Layer 9 of a small transformer language model trained on English Wikipedia (16 layers, counted from 0, width 128). Numbers have three digits each and are written without spaces.
Take only the direct path to the model's output, skipping the later layers: a vector added to the residual stream pushes a token's score in proportion to its dot product with that token's output vector.

Output vectors of the tokens that the questions are about. A number n stands for (n - 500) times 0.0037.
" since": 570471712497554460462486237462594394377437374474331570433478421479676476503452522610643497798526541634434553586323471268383559569483359544560643469247287585426531497463558365710643699465486526334383707432556579512519484478554490438362456439611639393554544497438419707644582461502468361534570759488462411315457443292556360723527486352412479458546520595656497446480476611519510589358450
" =": 722504586539388608529514395627640462264396269627378710730318253522595477478654302516484433337662534511376885319712379495576603736412385545448471410616701487346504507351345554454605443414558425517425337748714623465473637650602559445387438673571588635305785512663542346588655378503516486500449525600693792489538534485581457562548490470398466618571428321505629283386428480614464408374458
"el": 644578489300492519400490443472432518453544490464694540621343483453355462590569431678361453533491460424517342507444260536532389532420490551377546461279355432472575494610566391480382516578614409598570344529552640386620500394478578337475281611588414592484467540580572582542608450499566449544507392497545470570553538338639631326585372668575543450491345511595463286520596470434585445298528
",": 581379361620546475559510446468435633488579522425533680392462596551409566534360665503434580487369605485521392615304582696579582467356557563510433341532310525419414489475590543514517617513403593485507357426557536443660596444649434450609362539442516374576414544568425485478453550498618529547470524466370526438557467607411520487587466233599565473459471448574645636557454570600408497585431
"mark": 310300560247355604656551487472657456380681186420416496581420351497621581737528335807556468704757538515496611510644468133504489387559511586234631625299529560346655594470639436680809517618632324478426570314652464434576446430620641486607729321514779553463607822590554536526577511504283194559485531358382450251478468145377373837450482434566487491690449516545500220295530410423554361495544
"ings": 461440642306253460551344409377546512351568152699409530595578292525455610300344482430546361580658704682167640675795529318473625382527450713295733514439407415688565508486526332491504525681538310477506454526378480305588287557663290482440576517577772719554722641359639544332345373504527422513680510697226633582592471267495495752360373799460282682572292388717612308592504589460415621296623
"ric": 403279514481664703503649518540535374333431338477509522555398398500419401370316375455358632361496526606384460526663350228442394352419416496331587603408403568452402665500440352470481769479745572576433415625558671322519432769261557369312786447631576476354657425369602582646491623499582496589393669360535521555700434509647246462500510399323402682282454617546343221465548480576549322301561
"iv": 534271615694533474569387619549579421379647558655469456420378369417599521566550440529530545552573536409324457554512610421484585582513653480352598581217391641649416485450516263478712696647552428429496412462643533419408333587430471447348544452447440550500550724510618542558568447502500549439500424548403653491528560769393579664539620633307404528469599566618375275699568534513663462437428
"ł": 227559604422313665442616510483640373543634500358442569575227368560491302309620395739853665471422568500445458466780466308491440508424462774313799523263505332496720375422413541648496404446767155412461616423383596543469491466480747406521415261611592576437651555239562773722166515503478175583693603391611615286691395314716285605250629578320445604670353370661530148621508508461447388445657
" ": 596554348453565572504374458486482560470482563507485446500546496502612479457537631308476559438403303397556469419412533730554403548451533435534518497519653457431476512735572567336422625500411452535558697454405401432479558504579434512512440514364490521600526436493519591502541561499492583591410427529514524458410511550422531566544620568472480424535496374432454681602400577557533546558500
"ious": 471365576369355524476693353330330686487631453453674484380516363296625456683617412738729655712651485586635508576864404466475384360850489448460651712491249295484388449295414543590224574456672402399294488400440319666529388416379625144313617465493407790546659426578442690396627400501451432461436389526510585436482586314552175528390611563310480553447606585788681185440534428426504496424470
" z": 593418618503381487443618498400536321460462512486371594527360387500613570417606389516536454693436482500343559498684509383473468559454433511295676579463413521439598217426529383548487502675640512421398675527550429529635473457424484411441509503526606485429578576473648573572463500503396380485548549408486485414544456520614372588484486473484534609529609363559529461461475425632530471393538
"urch": 519275609664484618695507376683813407440612182411444467352500385435543510427696432635620507637609508724557415546597411349513366523344460615459572580500391414504659427428332565622390576410758419540446484320755320379579343792478653419455630225474664597204787710340651546439349577505314305621646641421484643343827333373515422644565588539208533655555425526645467186458832500404569415354709
"ican": 322295452595606473398681372656480656448607370529081631549663392446425476539480283557810601709821337609280601710569526343544529544554529386610977620475377516585540245589206426609595523593755231308372613369561493526375285699675817310422668293425762652347689606547629490345225434505486483572477536348437768421848338268675389505437695504700591716515626449710839058507738458454679509396500
" B": 515582511457403536543459439496394447478536554473515443442542584445486514465551529656547445493537494472519559534509469565491459482560476476541509592562577495497514546491524470492561481518462517601488491518517475545482475524493478495525453516524504402491431557512477638394485493499500493513385470587472481433538587540361462421475464521560433522474485530389469589574516434494575515401482
" the": 406545589427522394459546629611524493531559266458376557507544293553585526561527451670522702445398377476541599683449447475524414403430534453622580511534445583508566543479503507450619646470641533533534550493584647431621587455644481345497392597601464457462577536450397543531534438499497537503421492521443367500500462520452516500597562647450533577432558341416623674510459468455586553539531
"ř": 150290766235626374511556328578598352603408346576484624515258432584555340537442192487784564608670486739409660514773390091412287570352340566307666471264532398402779448371527325697613530456640291548396663372492437650471450754439646305469459423610529413580854634352642728496423359502369233457921801452521746429771337325625339623546406504468257607456492462639478099500554315452468504500654
"Đ": 222307555231438579543710385703554425480591458673299515538428388464500543427430460629718567691471519466450728400783405251386421565622452822459486527354348613460574475467518449552507524631619391559319616481503467687486333522467597445256530444649587357294694535319560695540503429507381425359637624457345514224488459514538363580299455707366556540476484412664580155506507283618632618393560
"ym": 364508668607479555426507529496546332468656343415388624583362297315470429537391425641656465354663474561464489687662475250477344514454432663368755386341365319724582507579288426585634406433604614373500461478846352380404373417399425519414784391513563466463356461634545573429421287502489430667562436427491521391504684332616436636500636412493432629773355303477569208388293451673625520551614
"hem": 393374606258350639663445392472517325496546382642261605737246494369580473418457511738461471390660541349317540516600413240314397530644429810435833617263490276630331453534660521488541433645562318154458445324511382326590475606404496383544594516475430470321686330237590645481493182505364359390544615438647589448671432443538205646521590653376402638482423418637456185291584583601722372529511
"play": 388177580324613617568553497475598443416659411702417598700365225370463639514485390621527534719869573713350666691563457251402489393527414645479537587371444250611786454504509623676643521642528471298400582395243637461356565360542753471496510394451787544462523541457336476441535496509392393525702802327360549301571358348794324771252470383491514738542511341564403232297580254324395658375519
"St": 318404500441465644593494413654646264432590450525383599492417234556631679549394433472546490644478463638515600507652472181532643275645448549500427593396618408435754578438453497569421382485510358430472604429554493729613415519514465518433521681519480371336493487359439534514474440505516366476519520360442544380678493382583372579397593527443338480480341498573567227473561360408458606319520
"itor": 546205714520588600383744447735565510517698496604305531541415655474520588708476320653570534609535429439390625460519316278484527623807534446149650621202454187668591621639429646606666584494699482575399466500463474500477298561266647392447590534528398330469570492335641625504362503503752528436618530556430622361379344376600510833536510727496487807657339500636758158476467424616444522432415
"ed": 570415380285517405475457335403588513484561470484698643299471336549774522359478565582531488671596542425709357618536550505500462486366558453441605410397408344717535511552585555411399314814540551551567302606606448389524403420301541760442640532744449548467551662667504606595491464500708460383522752540356444558390422621569523687389477705635509343484431509656325377380652709430428486530366
" and": 522509555467612527480466353563556570414489447517487666413468463609557548538500581650618420578446601560513405636411418492528455379464626600557530367491510435381322558437628545446538594363382636549549552415413643630684508470385492334524431544464573477397460488481560377490496562500429581523448609607339454535551482596500463516581471354508639429479534590581663647609520500551519418620399
"ain": 454469459636357385463491422736528394348612617593516761415567541331426511452615422459514645565585487584500562600368420542556433425360355418450730536587476600652511520436306409412353695508548531428548464491529518525677435547346503594276671574625644578557689522378570537611503482505507435545749647558648606567541459402547555609434726538353440474614497466743373296626737327478708484410620
"ź": 446277633412204726380649448500779364465720436591353693444386394515631434369452181672745573634714544590401639446783578288490288479735366837158860633306599320500838460519523415630697676450796421594314780414524455597566284468465519380455383292467534457557730663388475777559355443504514257513824621496655632153627161318742431687399370555439292525601446454672783085554643381481600389516613
"ier": 438365558431555527443529358465497635547727296456428542491539520212622462435637544566531497664757577524548519579568478359537503415493299649476536399249345414484413468492497466655361514630624710496496550650429578527530557520430543409417722631491519524305694504490486435368406560502470484509686397444531559416554358239790284602585480536457345639664485249549500288597604590441544512435432
"es": 736443270429463506503699656524386497481493431535595532420503435424381296544315399646526626592642685556358424666574611515434454553401540279365854462473387613500665630564639706436371518471588593477564378575549587436560417329387576322369573510506584448401515651600558578542520357501461563258346631570400601626488582419578650455471344633493372500697266533584427367404447578448376448603278
"urn": 285470592477689569611568567563654381304579382432273752556575413203470468503500377431492545419652423640448349476718687542374516504602237520528772427271388296674532658544397507633465616751731487504446464327388585603478450615592694452622666420577661514368480679408654458500341573502404382562541665394642536387554584481527462531308463542154384732512548544693556159512695534410344426549634

Output weights of attention head 0. The head adds the sum of these rows, row i times number i of z. A number n stands for (n - 500) times 0.0034.
o0: 506579519309757608504625464353614487405574399661432510410572520447504495553380520424348551457578409488462474275707494734291506539607608406568613636499512488537553568627458353481420480378359429441508385545528434393458440430533477608643395510298574530129454591534422364480487627472374427670538565820506614468651289567457494414451224446695508819564398552551555615259514457458230401736571
o1: 540529469691487565561471312433670453421464557534611469440585540420412493485480273614561603619509476317416338770626425568649392501314449642490792584535343625742566617667567484500440602485521717651465409538492355577637321496455514395834398606416464499486544743627699611725299592587608479502400249593597371448513682453639667456584614357531612291483410548564626387501309334457470487301581
o2: 214222652680769324842496653503636671501369523670698651556429510421571317567610505292419590546373411410401370344331608603549502344429466380642618564795634421348496578274338637458678513409378364284501416662568590215424484539379503540698467528625652713389573438628590487670370590507503423339419558275460641577532647497502568345576389526244505518187563511381413576739577433440649491551476
o3: 686476414418644361409568462564808463674484389454515379490323177286473324948311429490640430450525477570400665497477190562339265484473602461425352528373566584359500441421296505520521532514686662396484470591815461426468422663585370471423471319454426327362496504273687499611683686412483542429674336515562257501412356582442629443722531577436518334383601376595558639456440599352586298426316
o4: 347465667317346642457718502431616621504553353509377461520610642321491466523674330209515422305373418655565418664468548396697313544402364560358596668672406439366525660663549623429323441470746531614508446530497529557543305583412534592548540615458593490616669265380580452388406549509379561516379591435668312333475498399621434514205444758437600643625588500763564675590512463529431431286473
o5: 652454437380532469507354496502383291564524476690386774437353554715547387412724430530619460562471523474565821518478495448207611753685553228620618423509383483652396583484454425274609664362380402249652375698768529569540490710616853715705493408500574504501628437209556582588547667454708431479556644579503518437462524381526568239436573479569347605567457494402487367647371340321583321346469
o6: 689740643243706411499521753385712548602369389645533516553579367481678307331539538570326505491398554494305430570460582420327440414543509367390524374402543569557557580592602489596290673328443659391472648406431653539175384450498322346423356756734402657693638490481590610484332433448381471375484734567512429512500360253621480689389238311478556401477417367567647446629505433528523551474471
o7: 568526434547449387405687722574570492558508643292445587647298722723370394757291718425476650533413328564704761494471381551481457523516546693523506443502471436536521556359498439344258541353445358687587722586490531462681602570474322582602437595495457677569666615658581733635488611432618569653522579550475563356486230329343392480446375423575693445395544526448537471510506603606682485541783
o8: 685585748954349540576371475563366764363641485661486349602658487451480390621230358307570592401235575415591583648685654319415581503617731471467608514350476441655534577646456420575480468540340568693354504482409537381643617261447481701410510711671554401529539640488361265478518519523574652486628515656268645581265295502264393511514611774428394286558304379576391591728298386480436474645597
o9: 487667357530480424411275591470509443530396585506608419445532684317599572372393620247563464293348607356655493497570828528543499521523603449405608469542528626493265395468437573460498512248493532473598438499466626604836738733539573556625527504542536394489448501586512288500497614558534506296348503349629450454487173268321766379559580515690634675550473552639546449599579735474593450649561
o10: 611463438506372676509500509426530570354521479386567644485427439679475641305551656510732563465309744478500645504373393532765478603350835602396618770529503543436639421461537525466408619639318349441359562377312415425265436640458201852652403418460389534488494419621454433581444254544680422485584633581479526524373759245508361584608643688685453259521492678597472602573637376236415327361510
o11: 595671538707382524413502547505669520494344437529625568618340531491559703603569459418459633319515611657487769489556333318370651478583476562448289559389451470444643673566307319339504255511410277559429417403693509410469464565612547444573719502251307422451428464691669581531428821437570467328374453382626542488601449357520678446320384325286506509636186585268358419519344503476486513431507
o12: 468478507269523589425417374310417454773369323478545361250558610510247486789333385322401468479521609390455419506376625581676239544482563664738505311505480396642658769609576619547608611702569366380547645427467349395427550501389185709379684355617460592688536596504493586620511438474499522496596667447484334351543478296655549527562550405321525978452468170384544627350186565320392346534543
o13: 366493707600602708619376522427727521322611676523519502193635571585505272416224354565594466605461686452528325419495508606515375380715579672515465481457403603329576582457437394644281507691585589484537658485604606528502635391604692554541689292572498572624539388671554558476727537508225545585539556529143482466401789273867295500470351527440316609650376581734424434587746456711626330556399
o14: 300527388515774810588537720568536601523548446674705406609526531362563589514496585606718148469254612382439674481554417510439534654498453445530629277464684548453429505373567537208367476528535520471358677645554569450553573717306436299294632595608485546537331634395332645343475352587515475668337547425450393472438727634467681480229699451447604481358286579195488555311520636446219708482318
o15: 502308607449306566619358484329427454506356537384291438292604520582481448444550543478336380555428486581448598373732532586689244723521410326532412555518628598259410522690571357233453593430443438500452556696616436524506491224660647195542561682435506749515434483515655614579267757538428563684346574345473592406659561535479748499717383457585526644616424653444279526612471431325405474367480
o16: 747651561572503520780357183488386475586508651560529454423431558520481160579708619492705426496529402483488534519273421337429368449350554495332511314384591305676455504291374618409435297466548352569572459434605500492617472452429545464672604721550522492381388480463557530376473684330482471553684657585674510442475609424422477566654604675514435457543474621481741750600392521190519587739623
o17: 522300577400556770506629563477619332765431484446487410382565534575317517440736648513482688581572681623509614625544565523587426464482506620387489598391311572436697680503519428476288460393431510471712437577290482448454621505502540410567492492295592677533517419587629542399568372560467509474596185584309429768542595586505635383523467497475404277166260539515362484692554527275464307519349
o18: 588423525254559611724328446466453686508617444390588412492524400624596687637623643558425441412769497609327670330454539621367490551245548572202455657559595566395651545951629642453438471382139432297598594250598627436796737484319775447693359315606396349480548450545642300615489528464551521321362596557329437644307507456635502567514468403267758419306408584498614520628404518558633415504454
o19: 697509405328448529524234433649612345509532521408692509535434649466612627609614373639521691519440305587504530375394377628637581805653572567563632431525502888548501672706536628317373397583652370486528391378372558185452416501386607496657504589488567426500580506488503644365379550321526442520673444487395697411377452569323642388507497359591670282596518639553537461386597379607444535585394
o20: 410410553301554348298667320426213519501636525314621295521210655563559458442538340511386520296470393541475407535512342411442532148415445644430560497461655632438417503506408694448619490364390590651607509608566483386384646378485531445519569650543599391432605657289606559502500489413551455267454564550298634667564506471493385443523741398712514600737362539534252630459357377268371457441410
o21: 444559483427394628439400563671293641311426584662365509869487520434690610476412512484331648428519448549389706684652654744591558403419593413555450357557248401279500447567508681319641329521791387505535549299705806475573536500490570596455609705488750357364532600411569527602450865607459569530625540493669391563492571530653440474778328481724436442445353389714456556374574608256627581491646
o22: 727625670699536451600526455606468354453463498453461752566560718491434695486638220567538542453705531326392780442514504670550562405686249394604233599424547619515591416324265475530332559376409670589405403699577762489455606452420140730460606470623506322633358707546333265495347625343479674494523503262473683571642487525555472348406471475660770381464486515504530614581529533668496411450501
o23: 697551445405459542579467386628300514485518443597486543390594595658566566555448288579516544346412407540527360625447419645296490571547710480492387637302577560573182609331335500497657537654189493522477370312417412478450264532360569464584408501382429589605312425500345480548285487571177333477481491583532285443657370552328301363867496355534616713359179494596443543413680491679537382463496
o24: 521494465491511655505531416515265625481426476452420554382382290444365289465344385404312262457553396434520445599480414570491387549603479499576540299541575436613209414506458570586585300556714582636530206459464293512242635303479685631362449517501360395124573575733557471514378421433521653301425451487652502483704547424652410416343438731690700205458337616446520302665540487656501367542282
o25: 504446470653448382617533489465609682332653546602400571621272538620405538654396651435503705475313428424618569451367372632495524181443392331434470239618524571403401604485440643375302600342559381320530528546530335415573518149577461574355485736504516356781355582477401389383456266499485567565498375480544543528599453662661723280406388381534521242595601574350758504440369208368409320492411
o26: 534504439404508247627417465530428593276413349476507400361639663385212463782644481683519455513425601618548429558596690623415600576398581509553586551567701770339546519463542645446256479571448453524309364442313510745402784610537610564683597717503416532541626467470364522535565566685509477547476288551555625664562612777482440431507411441350520386726389451433317317488510666277470562399538
o27: 421222456423452520662532342476440480548424702315491565488488558591692549584307548569527547466413409424376708445590774465501605662434584453516621571530591526720668591389343593445493423444436237523501443810318327567360499579205370473626571456367511657587357502646394448450640458413302598359687694530577377461489355503757635468512438800468361475592405566473429361354388421620562513256418
o28: 291540459538571491505391659575230625506472505505599434588619585633615496559267604527514354423401392549120240365707426278562561511448537582496521604665588330614651442413506561639529462474564430479653482464512500775467476684660394476508594464560619602540470323444586467361178460545326521476495328556415532536329512154343434368310588283514531279482646269469419545586450320686210408318407
o29: 612455427504522679446433345509593568478709596426607400507312501533348487599429842334272410402313392348475620541320655406533469555606341507500315532433603488323534430523516676480729589621641696744478635549545653579475484666629569398419445471425304523331782411362420608384448573490611263585505559309399471694461441581149556831309607364461304577511413593500717466440504505469718151306374
o30: 452476505487582411563536474801446382649669716526486411407427294467626611520746407539547269492446437628650403484236736479659481287631595484548377449617435533361622327618388388487326707495419575420423628442700393484374681487483441579602369623132605722604485793485687650471590797453307440458494474709471666494323406659445543423586416529634687493641417564366539620554500347438437576521524
o31: 496534633419514455648521250313384386643471718463578410558361421511450396377568470263586488390431599455673635203692451467504459462430536557570537533557658581594557289586701626452377396474653391386529488523644473662697641484370670465442493487565305663737533571371323620492618466370340553573355464515761712451565386647445524487378467456345650298296536391564423451403826390367589385442576
o32: 526680542510601586645521623276254557584535828662325353438308435495505687491670342401413421467464482433599406387558482391573356527470547759435446430617280641643676584260241699385471393675329585352542396569507084342730476437617505542558526433643485325493678278681502474546302239769482437399589537346322663467354387499699523646552567846468507487585516547525315430415573642373436550386816
o33: 407598465464558258403319575391315392372475719622492496590441668416149443582705174597375427332526517524509387455636537331682472502750273547343537567610478526302655518531503434529483510353523489267735415510379392591436199534242596693590621320539521587562593664799451685151381438715604577561377311394358503187476502634311491616458389701524278249692408564675349552501618570435590747573519
o34: 482330417598710446707582142439428197364533573467528534451411420544414486426443576498498347658467579601413566413500311360395312568337412450401456344595379561371417316726418460391436463531734397599525635439412644591418466424532444518421624565557465528598519624536224421473566411435599126503458633630444572233519474485231499367532452371455712475555686319448509227613483493552431435241669
o35: 592506446567583577649537484339495382743551403548474327419619472643587423478446345419608627378751440498544678549441613384388439500343662418536628286608614468291588390339366375425498474645760792339541398437422648551526454406423535267660364385448584439510404305639565592437667641602481543447457456333456624431625594420432462603379388386547556648602499545617495220334427562314347649485433
o36: 218340438431554485564420535518639476475454296531463408455369478459386573366662573658436621388682312478584546733617573693367200442546628579594645409371794481649341199703467317404479601623461443319532538312609277487593460584434397662451570666568519567454547385627725518343563329460343496476436507505511554285433661442255475627400523558589361470698596327639544476512366513586655277471367
o37: 402471303590443513615469523567548595773405654613469391634438398516502457393359537755522490232567673527660622560502409574525401671701547403633478773534258414524504576699536649441509573579098575640537482466294729382496560451576481549566492659704511386475560340331592535460567503563396564403503612489578483191589515671407761481497342448614352539369463613480683458554715298610600507345444
o38: 523721582614484538344178524442234478533585497400481562871489530428574516551518675316444400354467382312516459391302524566455491624442516624494634460507463415499314455549438459661479587404428431620180330606424478654405447608605343525784672571622607547452321436508558544469744617301612450522475370429398544450596696501477613710584165345377580429416494565625444411374326304532375452438634
o39: 773571202532532432415724256319436700586489448583435347500407572442741258666443421788544374595367391425521453542493553668609392398447583469548511275269404375536472653561574464522468547368519303546314462427490560482561534416354336270400687351466461554603335674574651356574568609570439296537548554321646450717249327478439451524326473578613780473580554477549371385487668526405618522294368
o40: 673509476481565359465454444414569503622568527472379713535562266581399735529637546480367459558396347481527640553524538498329545492341282531208313483538535572777480431353514482355351538746412440697529468475405535492333792460529499379378599370348569635477478563447606484485620664522650719659266318409728811317293537257460593543540448701654380749579397274651337560480670420317571361746236
o41: 599413642283688657752221576428429397238474498505503704557422439646513584499431345549763591371558395380761555572516288594576379479471478346534466417628526394648444613474442628605618468460573681829388618606481614461528384281504527584373486221451334803531556298582574333393433566590434542491577203571459637654272350707543457416623411681599479633505528405213413418385372682552352468532506
o42: 575636307625736633302484637398479334280556583439498223659396467478611507456632561494646617473574448413562610486459458589716506513467652492530479582514612688315441271553534540640574627532443375575465480519413538734711592298482580593277382722219525412601632478452452454499225562440332686511674550311592538422668533351616529634513528524196682540402379365570364514400356421678611557563515
o43: 724409260591459601474362469447720485539524489630596483739496502431594380435440674639396409677450423561588436506572458426482417400430450363454593703266683418248425596383393494410388695565693481534571246521581448325386731610529712606486535376442626350557542460421382549511552378408520604339378531441238365421580581755527627509374347517538724490400545312704390622503625453582264747392519
o44: 427325560398763531780658534223561438372596701578516419353583530434671720604536691403412688224587392518414200443565395278289434662528543275747365488403367388498588570469542349557547445258636507425545532430396403566425467507445347594434364489458324422619434284613540742497463482750643487381451613524768717580349860672513299490594621631504500385468305438789627518686627547734442304498491
o45: 497643350419537555379652649335459474482357487591463317407277411576444684597697639345445439674377509654612728603589562303504415622689439662500562512694597650694780881379391467798649629704494462317518449599559548605271392305293640524464359568631634464666497646561437532516612782474559429400564440298541469453349509514615377574653421256538476554484302686495552500378530323646475468435615
o46: 426327672647556506385488475346513548425333458516539472664285712431437609376549455661481481450523347597541406403426346491625448649357505637465397647667412534427594387396223396428502575335624583362424308539640650302562629580603623548372283592646376751569524699322368350489303268580439570392474419516461436608409546400318508488789329633580321414810332481516777264543453496577412455577284
o47: 392508627522618554440549493337488520368635681321432406612437455221400376478524646906233662535569684437315498527562361491700558526398705620476417403562502658741408598372517623632692660438635685473451225237670493502597498450437410629619573672650443433477467373498572316342503698585482632541459565596403637571420493687412431395424474653488391764367440590371395527440571332566511680353413
o48: 306415593734494583606574576640584483441608561525704389277600600507530373450683389608682701521460377492626473432711542515513288526440080531352522481500392438548628608618327686416349651389528602616525462458446436585534624374444396290420687609579416451304463285719335628456575498734539554594326444586290498436587315253615344465662610778388639589417365416589549116420639466215404451517469
o49: 399630408435505359660524490621494509435688366602507310447343343463427668682455349281204406784397472330537527502496326400679772471554417563555509583175580340612391304602342395615577638563573529359583416469264728592439517562545561528628511427496565638433644554305615356435733369561398460591594685305427413446437420721813547394422430500286578408626322637684425337344618473428463461527552
o50: 609313430595395451419870381541467345217528617683392525651513430666390535519360249429451535435586374270489482473515211676493512672496508452190480382498619454533531588546537751600600592417559735280360345573354422384680408698599611474487648443488469751538562365321451429541513619477162541407438513374448714625426690490552502612596744516490627398521559580311533486541630683569350503699625
o51: 584651396654396742380410484680528601257592655802571398401364576436470462464555453547480340483586464383540500310446536709360575434499638440424434601513539409595720586423579495474519435440479613704590513646534435522473467585416188215624278481666474641437423565476475299376612372617566680172556372704494499599604720378657474188525427653536552623706694462560198525777559446638692475480698
o52: 588552534523641511668355692535437396595654505427418444438509561725675433298488505484689492589389262562326677410533567571588496400521640545536408696457504522667444329530479532487368547279504598561421557153329497335423310533538406543541529492694539642425655644503443419572521461483444538287355554261567568765479889713591473363319413698436250446466552515427738387385562615573321626540406
o53: 435522555589359497468481634480401331469610429621507677497525388525427534656660255710582430584514235672304381700648482418486591447734666591631362427647607564481518620393644434583377454292449440684307371401432603461649563484417529390497362433647605335536457636631682399438487427636345524588568874597384331489465513465412476493624599585470537450326587488620442318593405641319150213528498
o54: 652641590369521456507606497716554905425462514693450524502360474614469577309513503427509532418485409544655406537586509644721274515358348532382292596568569709672583335422507412479685368348578537552593481408355644365142517386586550605657330380467622127416343406441527539448451583474334686550357594661445384462550394554363650589658701485299645580565609468477403354646554426538532510644469
o55: 240418360380485613301548439479219542490519426692679519491543485672569606542596530652496509771455566507670394402662204390743320521624506450530405519267525516373530489426348561400334526721420771505721518512422346491544304617380554628615586468510659337467518558437429645468399546512405373664354503665519646617626332458561442572421331453366450454547518350595634503730501684582529377552512
o56: 358373627565618439427692336328632548508490655468611408568580420435557357481748552620460277593662385404455495427480655429532524599494516638692488655653468704586165537572348426575413329349347519423490461599603385339506428411513394446641589427218563376484740287374378769476688560580505558633340526273456318523343586334548310430413666375738523276568344346555407466344448843375530487590753
o57: 344487384361434487668425692559479326737626447335530410568620357333546375411360452272391529723581638451724490416324455417367429260535640423531294449361396551701701718440411427472469293472365663760561229416488552472525511331523448515537493660531459666524408548386480732645489349698357479667433660198609499423356545308448465637499564493609541464619454531531376511309466524500545551450564
o58: 527617430511641494616599354554323440548705539500386575678728572299432534561526581427610685412589409478388447433562539669552556511525468539616686428589464619560545491569653598332387612571510629567613581463628532531135257366678570580521488562486362558555372508402357610553635567408540715333575475500466415545367557314640491490400289590376627487489311454426663397587618645270435551443435
o59: 591490685278462373736535671613711407527905530420475652311338523425451451490326567583464459485546403612848461550563537568646404401333527527515463532498509508615468318398660397670622227457610465205359317606514568744505562494371525509460398342658733435535356607462518510380350438565343528527516543388599692730631646221425475414578248423666598475360318416608515434484627453518515468439674
o60: 304479576411538579452488276498619582639605381342414411385840498450511412425601602699490382399367456321489645418518292734437416373490579684399571598456382552453498664182623437467459742427813606481678440566415472339423570575290735704454452511465646486468517571509507401667488516624485499388676724306597474499546550484411699622496400591398670370662410604450305478296505501651426359382688
o61: 561561727407376453383495512302539552540548571524497402417688449372490685668438322748624653746467658365517418369356688609513466545402171453555552656773637510374582533443398679546504516566459360494851477369476638556598372493585194747578417485664439653334258544405703534626665709442486265525527450361408457521648513473525380481587628695509514368687528400370447338410579525477473443465548
o62: 362346575326509619591665318630534436493524638777398500315724757554720454582619609322178499375649342418738697399356351744636742314601496502375492273470653453538495599635477488614411470582528451466475517566392814601522466464596543758446314614598492467458616617458637278369506538630356555565270379578514292671600588440348569560514474679449440477573556392540438595272371401627378345540625
o63: 611569675483324434481378654417307631347513395512429225385568404541388314406677485623337456494691499671665509530308428560333328538744362342431718410652361388518490478524449558361403349621686436439476548739434482587533569480465487593574479303659491424492383632230527519539508458556501422239254447669549480631313374692518611566515582500520519719338342620589696363446405426605340438459571

Each question shows a token from some text and the vector z that the head gathered there. A number n stands for (n - 500) times 0.0087.

"ched": 534582435446534468492523540504440384563549602535524579438557507503425539569488396341515515489505427460471500517501457445451507553571526573418488528438409499524570488540503526506483496518481411
Which of these tokens does it push up most? " and"

" l": 539493492532542500522521476473429398636539602480566624424577567518411463555432386388502518455497395477478506524499447460535446487536556623423495439503371399517547469534474525499483545545482397
Which of these tokens does it push up most? "ř"

" tr": 572550507388696536459616614402488330506443547502588530477604503391703488415512617367398453516574594566537292588407544478534409471589352431457528512510676433384520374348501300580340612572625462
Which two tokens does it push up most, strongest first? "ain", " "

"and": 628821453568487439321439527398526760239449503475865708503914560641727496810768693448197383402835808655547546347314729735529562685547229350941579500778650967397717428466469322749467651409737614
Which of these tokens does it push up most? "el"

"oviet": 595568529476414508499468545480391463545441513551475620395508439446518538633466436402460480464492451508444429536567496411479469458560462529396460488454454551539527533463514548488497488482526400
Which of these tokens does it push up most? " B"

"v": 447479900594118414188258831338388636087267584540492595450543423192794578702478609557406395244617462512439497523693544485705414406699459436663746442581821615609612563093432171407278646466460340
Which of these tokens does it push down most? "ź"

" an": 537418644558453339492457597288564360588456500505534522538535579565521389662557472359468538448663510472429403489641466539399555576504490427504602498413588490592505558417508377426334467633545379
Which of these tokens does it push up most? " "

" another": 541569498484568478526520530414449404583543518560518578441569537472403520567473432337552518477520491500470534486509463460430499459614566591390485487453394515534520444524520562486470484574488401
Which of these tokens does it push up most? "ious"

"s": 640610489389645452594380634505421454606474559556536527512607515483529404609461416445501587439426516528409555579467532312511580425553440420476550428406499420559572458468502504478482545533583502
Which two tokens does it push up most, strongest first? "ings", "urn"

"rew": 512445405444440506627607503485475402536571525507573553328471508473345476438532376370549561464514440427469470531511494486425477519538624519356468428530401377510520435509460637518486512525491379
Which of these tokens does it push up most? " since"

" down": 528568463472545479463553552490418412531452595561521584429575510503432546537476375326506464498521481477453505531505423435465556526620473549468503557454426474508569549487500572510467487552505451
Which of these tokens does it push up most? " the"

"ment": 539579438437531458494509542514444388555558611535537589442556512500429543574496407344512520492508414455469496519504461453448501565563531577406487519437413508528572483553499523503485498509477406
Which of these tokens does it push up most? " and"

" S": 563521523495504539441507482479445456453481505525470569405579425455464550569447439360493525458452469513404473504506521441488494423532402553478390489487490459501572528488566492514469461551516377
Which of these tokens does it push up most? "ican"

" H": 477183557423415681309389620111714354413665485530591563514639485588614545601366362580357557415352521461450296455587372612586754596537424352604630460467740479419426299548308427603168778336659683
Which of these tokens does it push up most? "itor"

" part": 648626494362660458578360658495422442626504537549543510529589493495523389628447432482480596424363537540412573585461541297546576415580437420489580453416501431557576450456516485499482540520615510
Which of these tokens does it push up most? "ings"

" as": 545565478495530426509505513477431391601570570507526605436569519496435516581456395376524553467509458540477498517480466435485482484557522603432507459469391448530540455503523554498482545507525395
Which of these tokens does it push up most? "mark"

"ones": 542768396496616372458464511512438278467409450684436730411545519521559380633492326315547422564618548517566538491439455573426381593652464586402324382309305520496508418436605361323510571565403354
Which of these tokens does it push up most? " z"

" det": 537582438442540466495513541500440388559555597537526590436560507496425542572486401339514519490510426464468499521507457446452503552572526575413487522443409501526571486545500526502483495517477408
Which of these tokens does it push up most? " and"

"iv": 538578613588498384416463605440435435454496556520561597402553510413550523630486472421522501435597489519483499509580492471511461451616520543473547497468447549550571517384497452459489562538498381
Which two tokens does it push up most, strongest first? "iv", " B"

"!": 425528300397418552260278527392507650250363705692520649375746664466758582628496568461450567659554373684577331522759500504521646348547294484503544579176255714480466517434317428586382541490618694
Which of these tokens does it push up most? " B"

" c": 541570501481564478526515528410445402585548520566517584441569538472406518569473433333554517476518493500469533485510464461435498458618567593394482485451392522535522442528522569485471484579489399
Which of these tokens does it push up most? "ious"

"ft": 535575492427589367458472594472424400599608543466478590423591467582441464625439480417470574459505488538468507479459435370517539517592531575433456481592412495523521441545519502523449531522596429
Which of these tokens does it push up most? "urn"

" find": 536590443446558486496526527471436400555522562544500591427581493483430530562465389332520509487511472492458497526515451426465515509595512563438475530466404480512564506510504541499477488539479419
Which of these tokens does it push up most? "ź"

" G": 499585496444534578502326632501441401586496709668646692653716628639584413717474485655346441285449434530417543473573389509468511484576318523534420475418605522658587443422449448566486603388453591
Which of these tokens does it push up most? "es"

" it": 549566480500528439515508502480429390604562564500536611432568522495436514573452389375522548467504452530477499518484463442494476478553528598432506459472385437529543467511524558496489542520514395
Which of these tokens does it push up most? "mark"